Layer 4 of a small transformer language model trained on English Wikipedia (9 layers, counted from 0, width 128).
A neuron's activation on a vector x is ReLU(gate . x) times (in . x), where the dot is the dot product.

Input weights of the MLP neurons that the questions are about. A number n stands for n times 0.0036.
n3 gate: -9 -1 1 -2 11 29 37 22 -7 -50 -24 28 56 -6 -33 -5 -25 -52 -3 -42 -1 -3 24 -38 -28 -25 -8 -53 -2 -42 47 -34 16 -6 18 15 -26 8 -6 19 25 51 5 2 4 -5 -22 -14 -19 -16 7 5 33 -2 30 38 -21 -17 0 7 26 10 3 -10 -34 -35 6 50 -38 -35 40 40 -33 -11 36 -9 -38 -41 27 39 -31 -7 10 40 -54 -22 -18 -12 6 -17 -24 -13 -11 10 -5 -27 -6 23 0 -29 -3 -26 27 0 -23 -27 -50 35 -20 -14 40 0 0 -13 29 13 15 5 -21 -27 -23 84 -16 6 -15 48 -18 -39
n59 gate: 13 -8 -46 47 -16 -7 14 0 -12 21 29 66 61 11 1 -30 -38 -10 0 27 -1 17 28 28 -31 28 19 -16 15 -23 16 -25 9 82 -1 -27 -12 25 28 12 2 39 11 -9 -25 -10 -21 2 -11 -20 -3 9 5 -7 22 34 -35 -5 -26 -11 7 27 -32 21 9 -29 -34 30 -37 -53 38 -19 34 -14 22 26 37 4 34 19 -12 -48 -16 0 -68 -37 29 -7 15 -1 30 -12 25 -22 -69 31 -3 -58 -30 30 -18 -34 -15 -19 -22 -32 -36 -11 1 0 7 16 -23 -46 48 -15 29 -1 2 19 -17 30 13 10 31 -35 -46 18
n110 gate: 9 -6 -18 8 -13 -1 14 26 -37 -17 -18 -23 30 -4 74 -1 38 -1 15 8 10 48 -20 -10 -14 -22 9 29 -39 10 -2 -6 -4 -55 13 -44 -18 -24 28 -32 14 26 11 -25 52 -7 11 -29 -36 32 -12 11 14 31 -13 14 21 6 -3 -5 10 28 -12 17 23 -25 -57 -17 -6 12 30 -23 13 -22 -11 4 22 -33 -28 -15 4 -49 -9 -29 14 -2 4 -32 33 -28 18 -76 8 -18 -37 24 16 9 -9 36 -17 20 17 5 -28 -28 30 2 -15 -3 33 -26 35 0 25 -27 -15 24 5 28 -45 3 23 -14 -14 -55 -36 -18
n130 gate: 26 -1 2 -19 -12 25 12 -27 -3 -3 38 20 9 3 37 -1 23 17 10 24 48 19 40 -27 13 57 28 44 -20 22 6 47 28 10 30 28 25 3 24 -38 -1 -30 -5 -6 -19 -7 17 -69 24 -29 14 -25 37 0 72 -37 -18 31 3 -32 3 -15 9 -58 -14 17 38 -32 -16 13 -26 19 5 -9 30 -6 16 8 25 11 10 12 -30 -25 -8 2 -25 -41 -9 -8 18 3 -15 15 -18 64 -1 10 24 24 12 -14 -15 -43 -6 1 -38 21 2 33 29 -37 -9 43 27 -77 -15 -12 16 -20 -32 -20 -47 -16 20 -15 -2 8
n167 gate: 35 32 -6 -1 2 -6 7 5 37 -25 -56 22 -25 -30 -19 2 -14 -49 10 -27 30 -40 11 9 -40 11 -11 -37 18 -20 14 15 -16 15 10 -14 36 -8 -2 45 -40 22 -51 14 25 29 2 50 -46 -2 52 -16 -41 -38 14 -4 -2 24 -30 -6 17 9 -26 28 28 -71 -73 23 -25 -19 12 17 24 17 21 -8 21 -51 41 -11 26 20 7 2 39 -39 -9 27 30 -16 -23 22 13 7 25 3 21 -25 6 14 -18 18 -16 6 23 -11 -45 4 -11 43 -47 -40 38 9 6 -23 -11 -21 26 -25 -26 -21 10 63 13 1 45 -32
n184 gate: 1 6 -15 40 -22 19 -7 -19 18 12 13 -53 -32 -14 5 13 -46 5 -18 16 47 -9 -5 17 15 14 -21 -50 5 54 25 -6 10 -3 -13 34 -3 0 -15 16 -20 34 -26 -10 46 -27 24 48 -3 31 -53 66 1 23 -36 27 -19 10 -18 -7 29 -31 37 29 59 21 26 3 0 -9 -21 -3 -25 14 -13 -5 12 -43 -1 0 49 64 -11 17 13 0 23 30 52 17 -40 -15 22 15 -15 69 -22 -78 -23 3 8 17 -43 -34 -10 -10 8 -4 -6 31 15 14 8 26 -43 35 -12 3 28 44 -25 -17 9 47 -13 -16 19 -18
n219 gate: 7 -43 -10 24 -6 54 -2 -27 -54 -27 -14 76 -4 -41 -37 -34 34 22 12 -24 28 -11 -5 19 25 16 13 -45 -25 -12 -14 6 -9 -24 14 12 -23 -21 -16 34 -3 -9 -13 17 -45 -50 -7 -3 -24 19 20 -18 0 -10 -28 6 20 -34 -16 -9 -1 -7 35 9 13 -41 -11 10 -35 10 30 -21 25 51 19 -28 18 -6 65 62 1 2 36 -15 -10 -10 26 20 -3 26 28 -7 -31 17 -6 -11 2 -54 -32 41 14 -23 13 -19 -78 -14 -49 10 35 -16 6 8 11 -19 -17 -6 39 -15 -3 33 -7 18 34 42 -37 -15 -10 -51
n227 gate: 6 19 -14 -7 -35 25 12 15 53 25 15 27 7 -14 22 3 -15 -64 36 1 -48 11 42 17 69 -16 2 35 -32 -10 2 -8 2 -27 -30 -11 -6 -9 6 9 26 -1 12 -17 12 -6 -29 9 33 -16 13 -43 25 16 10 -7 -2 9 34 -30 8 9 6 13 20 -84 14 27 21 21 41 -6 13 55 18 25 21 2 17 -21 2 -19 11 56 10 2 22 -19 6 6 -18 -21 12 40 -14 -9 13 -37 -32 -21 35 -26 -8 14 33 -43 -69 24 11 25 39 -19 -27 5 -14 -42 73 21 0 -19 14 37 9 -11 -29 -76 -38 23
n3 in: -7 -14 0 -14 -11 -18 -35 -22 2 -2 2 -10 17 19 33 42 -7 -35 -33 62 -3 42 33 6 -12 9 2 9 -14 19 19 13 -13 -11 -12 11 -4 -19 -40 8 19 8 3 -2 2 -37 32 10 -1 -19 -25 -7 38 35 -54 6 61 5 29 -2 2 24 16 -48 21 -14 38 -7 -5 8 -33 -48 -44 -22 2 5 23 -35 -20 8 21 -49 -10 -17 -10 -8 -6 11 -12 -55 -1 -21 -28 27 -6 -17 41 -8 13 -7 11 26 42 -8 -5 -17 5 39 -14 -9 -16 29 1 32 -90 -37 -22 14 10 13 -5 1 -38 -32 -46 12 13 -13
n59 in: 33 47 13 32 -30 -46 -32 15 -11 34 -7 30 22 -13 19 -3 19 6 2 30 23 -16 18 -32 -5 34 -8 -25 34 29 -22 6 -41 33 -9 -5 -15 -50 3 38 -32 -6 21 22 18 -29 2 11 13 12 93 -26 5 16 -27 33 69 -38 -61 26 -31 25 46 -23 21 -54 -2 -17 -26 9 -35 7 -2 31 6 7 12 -27 -39 -24 5 5 22 -38 40 -4 48 61 14 16 -9 11 26 7 7 2 26 -30 -24 20 20 14 -8 -38 -20 -6 6 -11 19 11 -32 -34 18 -37 -30 30 40 -16 -9 -33 4 0 26 16 5 19 7 -17
n110 in: -30 -3 -37 8 65 -24 1 4 43 -12 -25 9 -24 -31 7 -24 5 -12 7 -1 2 1 18 28 24 4 6 -33 34 5 13 6 -15 -1 -15 36 20 4 1 17 -16 38 -14 26 -25 -46 3 34 1 -12 -22 -36 6 -39 3 -3 12 -18 -14 -7 17 29 9 -44 -10 -11 -21 33 1 20 -37 3 34 -34 -39 -10 41 3 -14 20 43 11 -59 -15 -32 54 20 15 13 -18 -8 15 47 34 -18 -29 20 1 40 -12 22 -34 -11 19 -3 -28 11 -1 6 -1 4 -19 -20 -8 -27 -14 -10 35 6 16 -24 0 -15 2 -13 56 31 19
n130 in: 39 39 -14 -76 -19 26 2 25 -8 21 24 17 -9 -10 -26 -33 -51 35 -9 5 -13 -2 39 -11 -3 22 -15 4 -30 4 -3 18 -4 18 -10 9 -16 -6 -35 43 -2 1 37 15 14 -33 18 -11 28 -25 -18 28 -8 -17 22 -34 -43 -27 15 -53 16 7 -10 -10 0 -23 54 -22 34 -22 -29 -33 26 13 69 -34 30 -9 20 -21 45 -5 -5 -20 27 -18 37 36 -3 -13 2 14 18 38 -9 -32 1 -6 -19 -15 -16 -12 38 -5 -2 -8 10 7 -5 15 11 -27 9 -35 12 12 -9 41 -4 -5 -50 -11 5 -4 -47 52 13 -31
n167 in: -23 -17 -1 5 5 -3 -27 13 -8 45 -13 7 -35 22 -37 -70 4 5 -31 -3 2 -14 10 -9 29 -8 28 11 -40 25 -7 10 -10 -9 40 54 1 31 8 -10 12 1 -28 -4 -19 -6 38 -2 -3 6 -9 10 -56 9 -14 39 6 -23 63 14 -13 -22 -30 -6 78 -23 21 -10 -6 -51 -1 0 51 -8 7 3 -9 10 -44 -20 16 -19 22 -68 33 -2 24 -8 25 63 -55 55 -6 39 33 -28 0 25 22 -13 12 23 1 29 0 -11 20 4 -1 -47 22 -59 11 18 -16 24 -24 70 27 22 -30 -16 14 -2 -18 13 5 23
n184 in: 27 31 -22 -8 15 32 -60 -17 -46 39 -19 7 -73 -26 2 19 -11 -22 -17 -2 40 24 -5 -10 -36 33 43 -17 -5 -42 -43 21 -61 14 -5 -14 39 -12 -26 -44 -25 28 36 9 23 -17 29 15 28 6 20 4 -20 -18 -10 -5 -12 -7 -12 33 -31 -25 -9 -24 26 -11 -9 -34 28 10 -11 5 0 3 9 12 41 -15 15 -22 21 28 -24 4 22 18 -7 40 -13 -9 4 -4 17 12 0 17 25 -12 -45 -10 -20 62 -86 -15 -25 29 14 -2 32 12 28 21 0 16 7 -23 -17 -34 2 -11 34 -34 35 22 8 -14 11 -10
n219 in: -24 -13 -22 13 -35 -30 30 -38 -50 29 1 17 13 12 -59 -16 13 -19 -28 -3 30 53 12 28 -50 19 24 25 -7 42 0 -42 39 16 -19 -36 -12 18 -20 -16 55 -40 0 -3 -1 12 2 -26 -48 16 14 -6 50 -8 1 -9 8 -4 18 6 32 48 -9 -2 44 -5 -3 10 -23 41 -30 -15 26 -42 24 -5 -29 -1 49 30 21 19 37 6 -3 3 18 -8 -2 10 -2 14 8 -32 6 -31 5 23 -63 -20 -9 -13 40 32 -12 24 19 8 -24 15 -11 -6 -2 32 -15 19 -3 -46 -18 48 -51 -5 26 -19 31 -8 -7 30
n227 in: 16 3 -7 -29 12 17 -15 -2 33 23 62 -21 -25 23 1 -2 36 -6 2 12 -62 2 37 17 21 -67 9 60 -49 17 -13 35 -5 2 -2 6 -14 -12 31 30 24 41 10 26 -17 16 42 2 6 -9 -5 18 40 38 -21 3 17 -6 49 16 12 32 -81 18 -2 -21 14 -17 -3 -5 27 -41 -2 9 31 12 41 -42 10 -47 48 -24 -23 -10 16 18 -11 -16 -2 14 -36 -12 -34 5 -7 -26 -39 -17 -2 -11 23 -34 2 -2 29 1 11 29 -21 -1 17 -44 11 2 18 -26 27 22 9 42 16 34 54 -9 -55 -7 2 -26

Each question shows a token from some text and the vector x that enters the MLP there. A number n stands for n times 0.046.

" local": 7 -19 6 1 6 -6 -3 -3 18 1 5 6 32 -13 -16 3 -7 -23 -3 -13 16 -18 -5 14 -9 4 0 39 10 5 -5 -15 -20 19 -2 23 -10 -4 -7 -1 -25 3 6 16 -19 10 -11 3 12 20 -8 7 5 12 -23 5 -6 -14 -19 8 0 -8 17 1 15 -5 0 3 24 -4 -20 -7 -1 11 -18 14 5 0 -37 11 34 23 -19 1 1 4 6 31 7 -15 10 -1 11 -38 1 4 10 13 -11 8 -5 15 -6 0 -25 9 22 6 0 -8 -5 3 10 28 -16 2 -10 -13 -4 -12 1 -14 -8 -25 2 14 -8 -2
Which neuron fires most, and how strongly? n184, at about 1.2

"qu": -17 -30 -5 -21 0 28 10 2 18 12 45 -3 28 10 8 10 -4 -22 -32 -13 24 -9 0 -20 -19 5 7 36 18 -7 -12 -31 -14 8 -27 -17 3 -6 -41 21 2 0 -10 3 7 8 8 -3 0 -6 5 8 26 -14 15 -15 -22 6 7 6 8 -7 31 -5 -12 17 11 -4 4 3 2 -3 14 -67 -25 -6 -12 43 5 8 -1 1 5 5 37 8 -13 15 -18 -14 0 -9 -28 -54 4 -16 -5 -3 -18 -6 -2 -16 36 -18 11 24 -17 11 2 -51 -19 -9 23 -15 -7 3 -13 29 -5 -8 -30 21 -1 -12 -15 44 -19 -10
Which neuron fires most, and how strongly? n3, at about 1.1

" f": 22 -13 -4 -7 -23 -34 7 -29 10 -8 28 21 3 -4 2 -30 6 17 3 41 5 -12 -3 11 8 -1 -8 11 34 -29 -6 5 -11 -28 0 -13 -16 20 -2 13 27 -7 43 24 22 5 -18 -4 12 -30 -9 4 9 -6 11 7 -5 8 8 50 26 -21 -13 7 0 -11 1 -21 5 13 0 -17 -13 -27 17 12 -14 27 0 -20 -43 56 30 1 5 -5 18 34 -2 12 1 6 -27 -7 0 -12 -24 -3 16 3 -1 -12 22 -1 1 25 1 23 -22 19 10 -16 1 -13 -30 -19 -9 -28 -5 -12 -13 -1 21 -8 1 -5 -13 30
Which two neurons fire most, strongest first? n227, n130

" team": -3 7 -6 2 0 15 -1 -24 -12 -5 8 14 -14 -17 -12 6 8 -14 0 -9 11 5 -12 -4 0 9 9 14 23 15 14 13 -14 -22 -4 4 -3 -9 -16 20 10 5 4 18 5 8 -21 -32 12 8 14 13 -1 10 8 -12 11 -19 -5 43 1 -13 0 9 6 -17 2 6 21 6 -22 -8 -3 5 27 9 24 3 -3 14 8 18 -9 8 -9 -3 11 6 -8 13 5 15 -14 -6 2 9 1 24 -9 10 7 39 6 -5 -6 -6 20 -26 -10 3 10 22 -1 -12 -7 2 9 4 -30 17 10 -12 2 -40 -11 7 -15 28
Which neuron lights up most? n219

"ter": 10 -2 10 -13 6 -2 -6 -28 15 -22 -5 7 -28 -29 -13 24 6 41 19 -11 3 7 -7 2 -2 -17 -11 -6 2 1 -15 22 -9 -10 9 7 -11 13 -9 16 42 -13 35 14 6 -14 22 -37 24 -21 6 2 -11 6 -4 -4 4 13 16 22 13 -2 -16 -3 7 2 8 6 3 -17 -17 -2 8 -3 -5 10 13 -24 14 -17 24 -11 -39 1 4 25 -19 4 26 5 -1 4 16 -11 7 23 8 4 33 25 -12 22 -3 6 -6 3 14 10 25 -7 -1 15 -4 6 -34 -17 5 -15 -14 -14 12 -22 13 -40 -23 4 -8 12
Which neuron fires most, and how strongly? n130, at about 0.5

" C": -6 -9 -5 -3 -7 -22 -5 -17 13 -7 25 -5 -27 -5 -8 -17 -8 -28 17 15 -1 -1 15 -3 -16 5 -1 8 27 -19 -51 8 -21 3 -4 3 -19 -7 -7 6 0 3 -6 6 5 12 -28 16 26 -16 6 1 2 -12 2 -21 -9 -13 14 27 16 0 -19 1 16 3 7 1 25 -22 13 7 -6 -5 24 -4 30 -4 -13 -4 27 -4 23 13 13 16 16 9 2 -25 -18 -11 -20 1 -4 -15 1 21 -6 -8 5 8 31 -7 2 35 -24 3 -3 -5 -12 -12 12 5 6 -7 4 -4 8 11 -15 3 20 -50 3 20 -19 5
Which neuron lights up most? n227

" first": 18 -37 9 -8 -5 -5 -6 -1 15 -7 13 5 31 -28 -28 -11 -2 -5 20 11 24 -15 -19 -19 -7 -7 4 -10 2 9 -12 18 -4 -8 5 -15 -4 26 7 -17 5 -2 -11 1 10 4 -22 3 20 -5 -11 9 -14 6 2 -8 2 -7 -17 27 28 -7 -6 -2 22 16 -29 13 20 4 -17 3 4 -1 3 3 8 -8 -15 7 14 22 -8 -9 -6 18 8 25 19 19 -6 11 -35 16 1 -26 40 12 -4 -5 -14 26 31 3 0 -5 -6 15 8 3 -12 -9 -1 10 -14 2 -3 9 -11 -11 -9 15 -6 7 -20 -1 26 18
Which neuron fires most, and how strongly? n167, at about 1

" F": 3 -7 -7 0 -1 -11 -8 -24 28 40 10 12 -4 -4 10 -10 -5 2 1 70 -2 -34 -22 17 -18 -11 3 11 24 -17 -28 13 1 -5 4 -35 -11 17 11 -2 -1 11 6 2 18 4 -4 -11 30 -25 4 -2 2 -5 5 7 -11 1 23 50 20 -5 -13 13 16 -12 15 -7 22 -21 1 -25 -24 -12 7 -1 0 23 29 12 -8 26 6 17 13 5 1 19 -23 -13 -4 2 -36 -6 4 3 -8 23 -8 -14 30 4 -3 12 -5 18 8 11 -3 -7 6 -2 -3 -19 -2 -8 10 11 5 -5 -21 10 12 -33 3 0 -27 -10
Which neuron fires most, and how strongly? n227, at about 1.1

"t": -5 -31 3 15 22 14 -16 -5 16 40 -2 34 -17 -18 -1 12 -8 -21 4 -3 -6 -21 -3 -4 -18 18 10 8 14 -6 -36 -9 6 -13 1 -9 -21 2 11 -28 -2 25 12 33 15 -9 14 10 7 0 10 1 50 -15 6 -11 0 -2 3 -4 13 27 13 -33 3 -4 22 22 -4 31 -1 -1 1 -14 -7 -40 10 -3 -25 22 22 -16 -57 11 6 1 24 9 22 2 -3 -12 -14 40 19 -28 -17 -6 26 -9 -2 -33 -3 -31 25 11 -34 24 29 -35 -11 -12 -6 -15 -47 -7 6 13 14 18 11 -35 9 -20 2 32 -10 -7
Which three neurons fire most, strongest first? n227, n130, n3

"le": -11 -4 5 -20 25 -2 -11 24 5 -2 13 -5 9 -13 -15 0 17 -4 34 27 4 -15 0 -15 3 -18 23 16 20 14 -1 19 2 -33 -26 -2 -7 5 -4 -5 -6 -13 23 21 -7 -3 20 -30 11 -15 -10 32 29 20 1 -32 24 -20 3 24 0 18 -14 -1 -7 21 4 18 14 -8 -13 -26 24 -20 6 -7 -15 -8 34 -16 14 -10 -21 4 -2 10 0 10 36 -11 -3 3 -29 -32 17 15 35 9 -21 17 1 -5 -16 -3 1 -14 10 -12 1 -13 8 -13 -14 -31 6 7 6 -33 -6 -16 -6 -4 18 -11 -12 9 -13 6
Which two neurons fire most, strongest first? n130, n110

"an": -17 -14 -4 -22 9 -13 4 8 -5 0 16 1 28 4 0 -10 -4 -23 -35 34 20 4 -11 6 4 -5 22 -3 11 -9 -14 9 -28 -41 5 -6 -8 -5 5 7 -24 11 -7 21 -12 -8 -7 -15 25 -7 7 -36 -25 -18 0 -22 5 15 13 10 -14 13 -3 -15 -3 11 5 -25 2 -1 -7 1 17 50 -37 -13 0 -50 27 -18 -3 2 -27 -3 -4 -9 13 -3 18 16 3 -2 2 5 -4 27 10 14 -3 24 -15 7 -11 -18 -40 45 6 15 -6 -12 -11 2 -20 -21 11 24 -1 -36 5 -20 2 20 -31 -3 4 75 45 12
Which neuron fires most, and how strongly? n130, at about 0.23

"r": 17 -8 -7 -2 -1 -12 20 -11 -19 48 -2 61 -6 -44 -32 -2 9 -38 -21 5 9 10 -40 -40 -20 1 4 5 0 -6 -7 -9 -29 -16 -19 -7 -16 2 7 -33 35 6 19 14 15 -2 -13 -10 16 -10 15 4 14 -18 -3 -5 16 -13 2 -9 41 11 11 -15 -8 -36 -30 -9 16 10 7 2 -14 -17 22 4 7 -45 -5 -5 10 10 26 7 -17 34 -10 -22 -10 8 6 -4 14 -25 9 -22 -16 0 -9 0 -5 -26 -8 -12 16 34 -29 9 21 8 -8 -28 25 -3 29 9 -8 -3 13 22 -4 10 -16 2 -32 0 -16 5
Which neuron lights up most? n219

" feat": -5 -15 -2 -15 -13 -18 10 -17 -12 -9 -9 -2 -4 -1 3 4 0 -3 4 6 4 -18 7 15 -6 30 39 4 17 -13 0 24 -29 0 5 16 -6 -15 13 23 -15 16 -14 27 -17 -11 10 3 14 -11 4 17 9 1 20 23 5 -3 -17 12 -10 -17 -30 8 22 -2 -24 -12 12 -7 6 0 -6 26 40 -14 23 18 -5 -3 15 19 -10 2 -10 9 -9 28 12 8 -8 13 -7 14 -21 8 31 37 -16 5 1 16 24 2 4 32 6 -19 1 -39 -9 12 -13 -6 -13 -25 7 3 -36 20 -8 8 -5 -25 26 33 14 23
Which two neurons fire most, strongest first? n167, n59